Layer 3 of a small transformer language model trained on English Wikipedia (12 layers, counted from 0, width 96). Numbers have three digits each and are written without spaces.
Take only the direct path to the model's output, skipping the later layers: a vector added to the residual stream pushes a token's score in proportion to its dot product with that token's output vector.

Output vectors of the tokens that the questions are about. A number n stands for (n - 500) times 0.0074.
" matches": 494542418394383438625482504389389511540489445507471377480458586537336513531421584475580604532566497541383570500664621538553605590580458454413441487507462415554512450483535323465631626483553519421349502457517436491525502632573572605587609396513560599515154653495568414451578495701493563425
" Succeeded": 429679509357504462585330627448345463605523512573547393458397463427576401533298408671482381510612224588247259443760518520485518516644694525375338472496480301610622415686472278585770517405718758397308603387440401535540651834508626410459623306417642479375354595494562395452623474936314566490
"raph": 376615529314378416508375519446428407541600628539521166477334459518439413729323608603386579311466477450386381283821460447558678675597473361401527488376486399481419369511577371488519595227715610403342552621665396475621334626626741408525503387411411598452026551495516503431671544667339683308
"ition": 439707454389481388700445546378408513530275611629519307614500540481567473663306610419544423357557498467504519447728553388667561500787669474460510487288544304514443576494503304618467514559639582363535485449467555496389490615715612301535460340434519430458131612559538402531543525768446738463
" elections": 450548472390450473586492518454449530530435535546443423457389541518363508544425498431546498569597527636384347452563615530676419573699556405479496476479498316617498470514541337603667522401598469474361459430558477504585574542462611469500590375443514457379147649452532400495552348672400456397
"coming": 326658652358513473586381659445337576415432619628394309484406603337426629483361408487410544641505516666249446445594441489529552618638623509389410482404347324592300450373400407409668517439686490393307371486468490490422567651504494406610612182460537597503113580491547347406569640668477541483
" retirement": 385590462359455458500562589469382612477447558594477440487497503541417463411433464594465461451531531534505433505646545434598553514609524545474485467358422335558502337509413321504629492500641556428468508444519468534581556607486470386489595391496628493408198655494605439437544477708446580465
" society": 413532529404462516608446555457399598521502541608460440421475449465379438654457542532564452534472461568474378431671515504639573511650521461456505471383493470492441331524540415593621562393583484389407453445569446500491570547638581539458697375436494514408246608583495371551546505623449455503
" career": 316569485475332518568549555407320672500502456567415475377460618475378407502447533560565570440569442579509487467659570529572523599486558399438633469377405400485462465561433304463579574516560585478406531559553585480476591497567546489662544439478519537333261692495543444517552407580480657500
" was": 424428488466352430495477564520403523444460531581518462396525526563491490648470494508463548493521563491550512483540448475430505481500578459494569506491520476585433434530399439518539417482516436375547600384538496462623594476560485517444567479563522489471394540517388561498523469637462503455
"ality": 329673471299491555538314582446306667579480613603484265545500596526405513462310617579439595392531452514361578489648479490550444641841542519445350479479534363573384535533601426431565374513580447433364360630684574527555559565520455342654641317506447532400158614482500371566551570722386593456
" on": 558539450478455484519487465581439506512541477498482458472461412516469472588505514501471503532481524574447505589548512497503525454542541475488558504584505438512432518459403438535473494522467551485457532535500479488431581551574541580570449486543605495507385551560461518500521458632342506490
" reasons": 448582542290370463533430460351344491585495559391545378479265487495372500447435549608596625456439528671268699411601600474470640547704593498381430465510402457683428358576577350603626430525529511466326425527498539494546532534580571455520547289454596566541234651457483497474575448738313430346
".": 516565462527434578420617370611347462478530490589417539453516500513417506540514475495486450488575427495462477598525536525476508467550570369565497504500541388450403373475553606544568489537431379408407588540422372464447601505561537573473453532612590435552528591469418518493474555544322357593
" example": 364580506466346468693484592478458488630486528506527306592396448584485500537446535598488627631445599585341528360616535431476585625662587531368496471553393326449521401500630416470608476412548452385417325338523508512495584477533706380454562290441522664391173639560444453566558512648436542398
" scenes": 446546538361365425600479517424382576532451479522483222431459416466386508527428567569408572558580468564400502446669566404445544600673533389410503481398413456587445405493562354411639502465585515443377492498534456486459514577665568492500577361498605560489206603621532466577562452625441498405
" which": 506524524485385619597472526506403463546599413635417403513463376574486443663483384512451472476483466510482458434510535500481572545696495569459518495478533347442463503530457416619592453560493504360422453496571368510521569652669572494500564496546491525422385556514329500556566482598379445468
" climate": 452556437510416486615311543413413575439512421599535400502522380492387477438433467514582549481572491575351513432754555306644522555612526560429487478287522376569588391498503376646595500414569485468391497452558445492536607468660680423529591396498449578408188581390517397491580505741451471409
" is": 399445483523347497571391564537437522454500578547557450397517464456522536618487554537478574527520653527522571445546484500462517517572571440535490501488471497571467394490410479474511370423510442335516550431560579460600550495536561513520563504594520491522397589531403561502533502602496483437
" showing": 549599433374481433624502478485359528559556517558419353429371436521583468524422521462425538567497558596488439470604584433490502582594527543400443491431465457594555372553480384502569418466527573395432453500555456504509496653555607492588582410531604539405182570496475491449577479645370467397
" dates": 447538433404446424582445484438368549535393474576484333461296431511509395509417621599492497569607542595475541398636546410523517576523597464441492483445436513603453495500496350418594477467534504414396518435576527490574541600639578533481577448487549471435230670480503445471562478708571505424
"lies": 442561471575494381514580530455466469529458500600598368520694483545401508557338563627302588549571519619368410450553625473609565414740575548503559481335413393539471492524474355488584472484612561412364403394471465471435418715535598467576722285560557648494121692291520383433634368793692500382
"view": 371621464327534463661514665386336442641485399520443264467353300332457599487366466448331659558672500543434355430723531444524528585663529502518516475251503317511446371485444407572570562436624548343398479513626584466540472580454635460578533435331579591476338706402549475533603466592426686480
"atrical": 405635482321400428632317498452305554637520346556485215553356397296351544523392599547528631523462481684350524447710485341484570654674570553375456453504359459467477435517634459429632502339638604504492604465604473524502662758562513491658453362325482738526141539478608360489557472682291747316
" basis": 443646543442503491572328553446247512611505593578606382412408443320404404488435604540648568557530562581331435472672395488531615565790576530317400465520453371497612478540557395440643560465538446522368508532465351502548538674568611415525494185454473564453186587287500402406506394703430585508
"based": 439657475280478487660456561445528546470487474622535218464415377487427424581344571495416574554369611669366476496720701401593518484625514566515340477363437337593488413623460443531660495455651576350576604439656321475597627522731552302617665225425436553314123638511549355500618521513487466397
"wide": 423629491324540442556310669489352439453508441600459343353335307492329489605379423512404445671459596579386388467797569472521395509685465522448312478368506477557542551536454364572614555534578551410500475479649318435498488587530497559361536343377508568470234728300602440491635401598438477451
"bour": 328518362296586433537249518365571608598498583497535445418289490510481324495327486429380541586500373503454432444616570373554641569709610556354498484450420447557533399462427447613645443503553577401418451343551517518439536514503538443568698448420525639342345718496533350563611522694364579407
"es": 403488354443443542601413507406456562488535591650663314480548408556492489548414461498415489547592444587568561411609492574529452419663407488566564499469485533641423575488544555678461595467502414489371473504616459506390538515667505527598498404552596456436308680504517431433557516574585375546
"s": 413432384594547452612470371560543419498417645567606443455494473528409552418492425672396450518516529542472434584545445571438444481646513395582583503581539388688435484627499615394482532460531570587299518528543349434477450509511533612391603532580473625450372592558420500488497597450464520476

Output weights of attention head 2. The head adds the sum of these rows, row i times number i of z. A number n stands for (n - 500) times 0.001.
o0: 799618561514521321779492599393261350212695405566673229505633337302462615262724360695455438615532768432643639519355315623592524559484474452375459387321449437623605736580554592445683327590535792518307745624509573741527478361419549646631565545430562432602338695643588213483436435550355588608
o1: 457513313641606453641487454673601684721506700691327626672662642457353467490504373578368559516474779453640636525362502452387775567403327761459452554473667508633485450534476420370597448336676476582708352442835541425403596624716757580480113416549435389672346591385290478527784736562515585427
o2: 623775492590588320373533524824304581276441443397527431254418676466490294579352538443398277532622405623437244466491348719457501329391406332460633409567606640411289680306310683516393613431614691738516554392531602391430807597771402330558892689454497547347686649341880473358602506431490536430
o3: 498646529395531618477627506789513743573405644597378492294398864283597597727443376515402525363345639465374614392240461247455647317458641530436215396404366333761383353567267221257698434495561644214412622508756380466478445619609741586465501601508696721568547823525564630389457598705225204555
o4: 581624389333584367482577692384469327435325585389670554421541938624673637309858270445186591755517558426460475428411265491770683869570542629242476445496701643869626476483512426318506150617498515537257215623127452633757241358394566328549395579625433556272298573578619421586501533467702559568
o5: 755716680432669700505812504228450541373626676470525365559472785526488437351547372659680544475360607545602625580444733429744555430382682593569525407305339720557334551436491902299648612462687639524162371352702364538636389572463991628406532467370589482355342618512379537447418528755348473648
o6: 595601426430381573494453518437464474426815421386484541478642340569524426742610069291270408592462421444552635347600406461576461435423404658286663346586686385497765446712226376741536740473450594297650522444685477369928702463552572596561544444515463249348470416377259377375520714388671430531
o7: 488563259167673331400341606445401391295457664626590297499719768614293286658533450302354419653595678679722421580404610464525567485250527616428533562502711735707445447366216449547676848430495609665639335407408836329544540579595352410403777616593461451504533743412187642169847514470656408458
o8: 483459420862518543596598290474701516669875593705501728337624127475532549911052507233386380404247456784477597281422667353467512402637539509376508690659467502288681354399315647614377816137187488350739629187608494341951688542453620612503714629528221793624602613356348387522520615358791451430
o9: 586725667645400641264595463659667372469417616530708281601620560726457422245404626717410516293307506216634612285636432677190359767299315651334386509379543435491402128521589336433621423389792354688645329542430290696537549583319591156521219511655569683626653703500519708434409515317605472468
o10: 515321356432496600400435398576377491565433514544403635452383450811415595660679566400384514641655591626646358673566714349623393310482531502743341614606430495682363653488702623420461262608405515569419644435593455375413327217289464565452448654624486498384549589615533423541316644499605467441
o11: 671597359523322510395556666587405318487728417515438475592290813766568459263553496702400415379287692516565344734631748571576383233671853426397293410441329307620474686348482588292533299530409348514598625338248399790532509498419502701547307555640646332377569561802511488431596447357450659630
o12: 380763654460486534512338580532469658446182606564651582423403465505668377647505455541553511361488467302609581461606395663527346674553507452434533590472426294392357591633445316516754506574486795523417485511265400482383459548328412487375517578561639480486543561445470700454531332368391473563
o13: 215644731689647639560491520538526504415433467381626537592570150636550550570634799275608355523478423450557554411639521438593509621297426344595381588600629294513444663313416595626396603492423532396561461478305381625382440646566244328557597344667560665564560537325429356606409646260698587690
o14: 549574375494715316291498644368516540526388513376344318584421389502478462459491354655604613765385375578355662482397689803466523413546587437610419221547623541696637632732542132622442429523433612469386361375151194373542346413360436438673566390423529478520719241364685455482697355672293400521
o15: 550453478346585633561417406247594385592556363587512182596503288398466553363712541797561774840581468447209532371546375294531412376727666510648440329281278426486739355525841850268380253431612536321288666573731498469399517570577737345417330203571397604738476672251713264639601335387335435498
o16: 621392490565287850686609431312407533560579453520650479483403340405516658404171341620514639644557416384455461575439386448510326333682715372282587709559543302355776190737555696684615372547468264447423366517563391471270564730684332484571622251543220451600400424375324425657592243514860497486
o17: 345257390408523456532393401473381353600461216376484642492541541442384514313661396369740384392509489487408475415494584336656207609504415434483373291705452208483593667551347281771630583296448658405538488503641447479555517344794290339504341321065460339624468135473743745760311382544613741480
o18: 548380661439467367303666532331540458436680554346671332614351318487386826167381613469612367559577550639468513628514410496530468512185226434540436640501463541713519440478687386312364443516270307556395432560122442601427345383282527473490130543370844696409282311554578471284472483376692572558
o19: 204473352423560443482423516434443332562562277496569544297641507784404409645926502346370418577391484371507259797638647454684604409437727565660682669538690394414169623582372610568476712674470380341460669475499462422423593464541650591526509450644632377543446341558247306484590469525518186598
o20: 598361356488638319433485413552497494580402253393485384482340463511527624532746578631476684772618443624422582608500549226638408531751350429553778433695505540657497527227577522513598254559397638422528583281513345722369475581456494646575634662749391253716391646080694696346355234778490565774
o21: 384590303593556568538754328481662621529669642242484599458298657599259352539755693482437526236612314570408715523465480421442337609626555279531657386461559409580415871551511547561413665334302584587368445488481467342570484423493465525519277446448474666608369624410617521514654698373548755438
o22: 428720530501660525419472349483616590352506609723454605522567380760472460437355352617215412558543508551621480500485533385437646544410688695559482402552341508354385345416586328378416388361415521452662570446639584608609371425437573614663380492420566561450718535668688656428563541670619347506
o23: 580456721638584242498356324316416433390414230509465472483589474395459313501427382414730379575653423494588667726580492610489420426357281333416577494781386604401616609619434557605506420570436569675415407422435491600568569346244537431636450581365437556614833306170609557385412432507602500402
o24: 584510278469617807632709471645695646398529625605553429320340835650222514684652634306406531668486321701540272386566467389543450504237501509436569611446455592601474700779270550489366662417284679277447591620743398500733423516687446452472738455676765563405473735528510511594464581307513789607
o25: 553579526504555848591595514458599382409583361492677822265627483389752372347380468522641607469389448209501722400416207557679727641660540429534389449386434446527594363432531340690559336470628339642646399469405454437640569568519647459470235583612225569560423278500497739461482337363516431547
o26: 358364488579511328404589589330652475642532611605582752474527710440514433258112517654633292323157579563419412622547804377201588496495355402562602329532338619324377405456525650586505687583651423678752358387384467518480550231496534654456478641357394466546583420675444466566546513533492426548
o27: 503514474427626251483432582598585616369059368442620755376388603713419511319099199581586366558475351715527094660423353631717475574064331584616539519693369662573551664568462452681530711532490414487568398589356434454495491361483293602573796657535464466286782385847790443509231629853589533303
o28: 577605698399558771523375547445737454489318430547398580559315156579536501643767683401271620840556607537511740310403527547588841436623370506323334533745608549369611406290806627522586300401485488556543280722667664421544295237490741187422366627476319750587374725430522448470323341478530525451
o29: 704657503630505369430446531505486403681450491463606556588469773643322519588437512543723322527451381606447596568511638591611529545429541576406566413430581552427335425465479420743434634575554521528530405645498454644561533656646637612660388403546586632602484465460491324770470439612301544248
o30: 657501595425203461622451379513657252481444230620320324606342594325385702665699507592389984515694494378505520483537566539264615759743432492375480551730401369525539311457687529371501037722687449607319644758326583537478327358308632538611209556322592618655289390724545651404428377463383432328
o31: 394493526390687564230434597700334526582452658569671664427561440477516568562421631389237472473472569606476430371616507291534437437449351652361572413376587230577616277649412291631399371498592439394531699334478487455644477618691411406570634562438547449468474338706339380528830587390653400499

Each question shows a token from some text and the vector z that the head gathered there. A number n stands for (n - 500) times 0.0018.

" medal": 732689525685847630551612323656444645487130693448395531121367673502578376510468650562250858490847
Which two tokens does it push up most, strongest first? " Succeeded", " retirement"

" on": 550558476536703567656625290417667484430474410540403459512676671491453460568327351546480431531415
Which of these tokens does it push up most? " dates"

"M": 657502504531663649463508228376650655501529433608435487714520629601382375545525357366494234459411
Which of these tokens does it push up most? "coming"

"ing": 510512569460612549609630453392613539373549398537505481437730627597404446590405376440467444441441
Which of these tokens does it push up most? "es"

" consult": 499462716448722571479672413374599625499471330451447435323683635598437387525439515505617411504486
Which of these tokens does it push up most? "bour"

"ater": 540520441383559662513590330417627596445468359600499457494700553588417468584385435449416397519381
Which two tokens does it push up most, strongest first? "s", "es"

"=": 511681448393581562639618510436580448429522358519534410428733569574384459523543365380553413450459
Which two tokens does it push up most, strongest first? "es", " which"

" by": 510518525437585643515620356403629618479418313496409440444665539611413444593402510501385443551444
Which two tokens does it push up most, strongest first? "s", " career"

" Public": 539515426386707632533614336449648665395502346476366494521684601589331447613420484460471495567476
Which of these tokens does it push up most? "s"

" Championship": 550473500334739612477588247389652631393456469522341484553601630534376604446487466489513510613441
Which of these tokens does it push down most? "based"

" society": 656515503359587674508470337507609685445516524545440426641554531540418492504628390382506500501432
Which of these tokens does it push down most? "bour"

".": 633581365481755590516529331467479482370502341630542463365792666519453503436517383412459751660321
Which of these tokens does it push up most? " reasons"

" The": 456459320484680539549505426367661652495658458542446538504834629577314460518426442348519363543411
Which of these tokens does it push up most? "."

"eto": 504433476453540628527515351458578605485519353468476462541719537510493472489467477529450446460417
Which of these tokens does it push up most? "."

" for": 592557551485789570497625287479578682483329635454321544389496663521501541439509536527408647516629
Which of these tokens does it push down most? " which"

" were": 556712525479629440650594316394663596418431293342324323561581624524332342614365246372617370671473
Which of these tokens does it push up most? " showing"

"ure": 589505470381621514519617298385646612500520421467444466505675640486404548385458374442527454512454
Which of these tokens does it push down most? "raph"

"ly": 631602391388590604537500336447582519468596297625517425454690593599420434517445351344517515544345
Which of these tokens does it push up most? "ality"

"ig": 624537397407721650540510241388644619445359413669404406519607627485399493495543307345629481663473
Which of these tokens does it push up most? " reasons"

" Free": 715534489358756617614610217353637669410271491585420409524624611426322474550538264414561508654524
Which of these tokens does it push down most? " society"

",": 581609454445723621436479296458628678431467517630447452402609659565483457496438447420503600516533
Which two tokens does it push up most, strongest first? "ality", " reasons"

"a": 503461469449476600577516404425579569508506364511465463453745566487515480514466476529475448429431
Which two tokens does it push up most, strongest first? ".", "es"

" a": 462483627561541641569587303467613734580287242351253427356753120534589411785358560693204501200356
Which of these tokens does it push up most? " career"

" the": 639561510474806641532578307508572654458247601538424470340491697502478513474543480446452647548556
Which of these tokens does it push up most? " reasons"

" Pri": 521450483484563620552539314447562587500490387463462497483719537508537497479500443534464458483417
Which of these tokens does it push up most? "."

"-": 520469440466484621596619408363548484425458353520454542344709524479433490595444455570462539490412
Which of these tokens does it push up most? " society"

"lim": 508528544427624514596618430395633539360535408508530477465732627611407442583419356427455438480436
Which of these tokens does it push up most? "es"

"o": 501458461438492610567517384429572581499507364507460466488725555499505474499470477530459449455422
Which of these tokens does it push up most? "."

" Catal": 583527432323539666549553333462562594374547396637512538672541624481337493570587378331564363468507
Which of these tokens does it push up most? " basis"

" and": 653492449394634488505578277400638646522515405525475417464639671446408466343455362396563443504496
Which of these tokens does it push down most? "raph"

" is": 425572396367638661498608626411648553454579208599440306507636507561368362517360419192721185549267
Which of these tokens does it push up most? " example"

" developed": 379766456396544589574813812440589442453550125528381233290674621499336380551393401049818149559259
Which of these tokens does it push up most? " is"

" its": 480460417409674528546541359380675639477579401498361562546780567607351500544390423444489332542359
Which of these tokens does it push up most? "s"

" 5": 613600432496654559605540396385578533411464373643515357342728667493400394499515332443543539546416
Which of these tokens does it push up most? "lies"

" acc": 603425013577716609654505502447596689443725404729464528540836780432153355620428423329614447524456
Which of these tokens does it push up most? " example"

" with": 547403022621694626655522486438584659496743437705482503503859761468188374608390419342586432525443
Which of these tokens does it push up most? " example"

"style": 759495570447614750657549149331621579342409439720396494497664620579337427540588288314565417522450
Which of these tokens does it push down most? " was"

"d": 606466488436635609440537322461624560449503345608513425598664603515429507516490354408579402595401
Which of these tokens does it push up most? " scenes"

"obi": 648498511514640656455509227363634659506530436581444488704529620590378369539516376376486238471428
Which of these tokens does it push up most? "coming"

"ida": 556523421375647578462585290422670589437558351521456408481698615494380503435485310388582488546408
Which of these tokens does it push up most? "ality"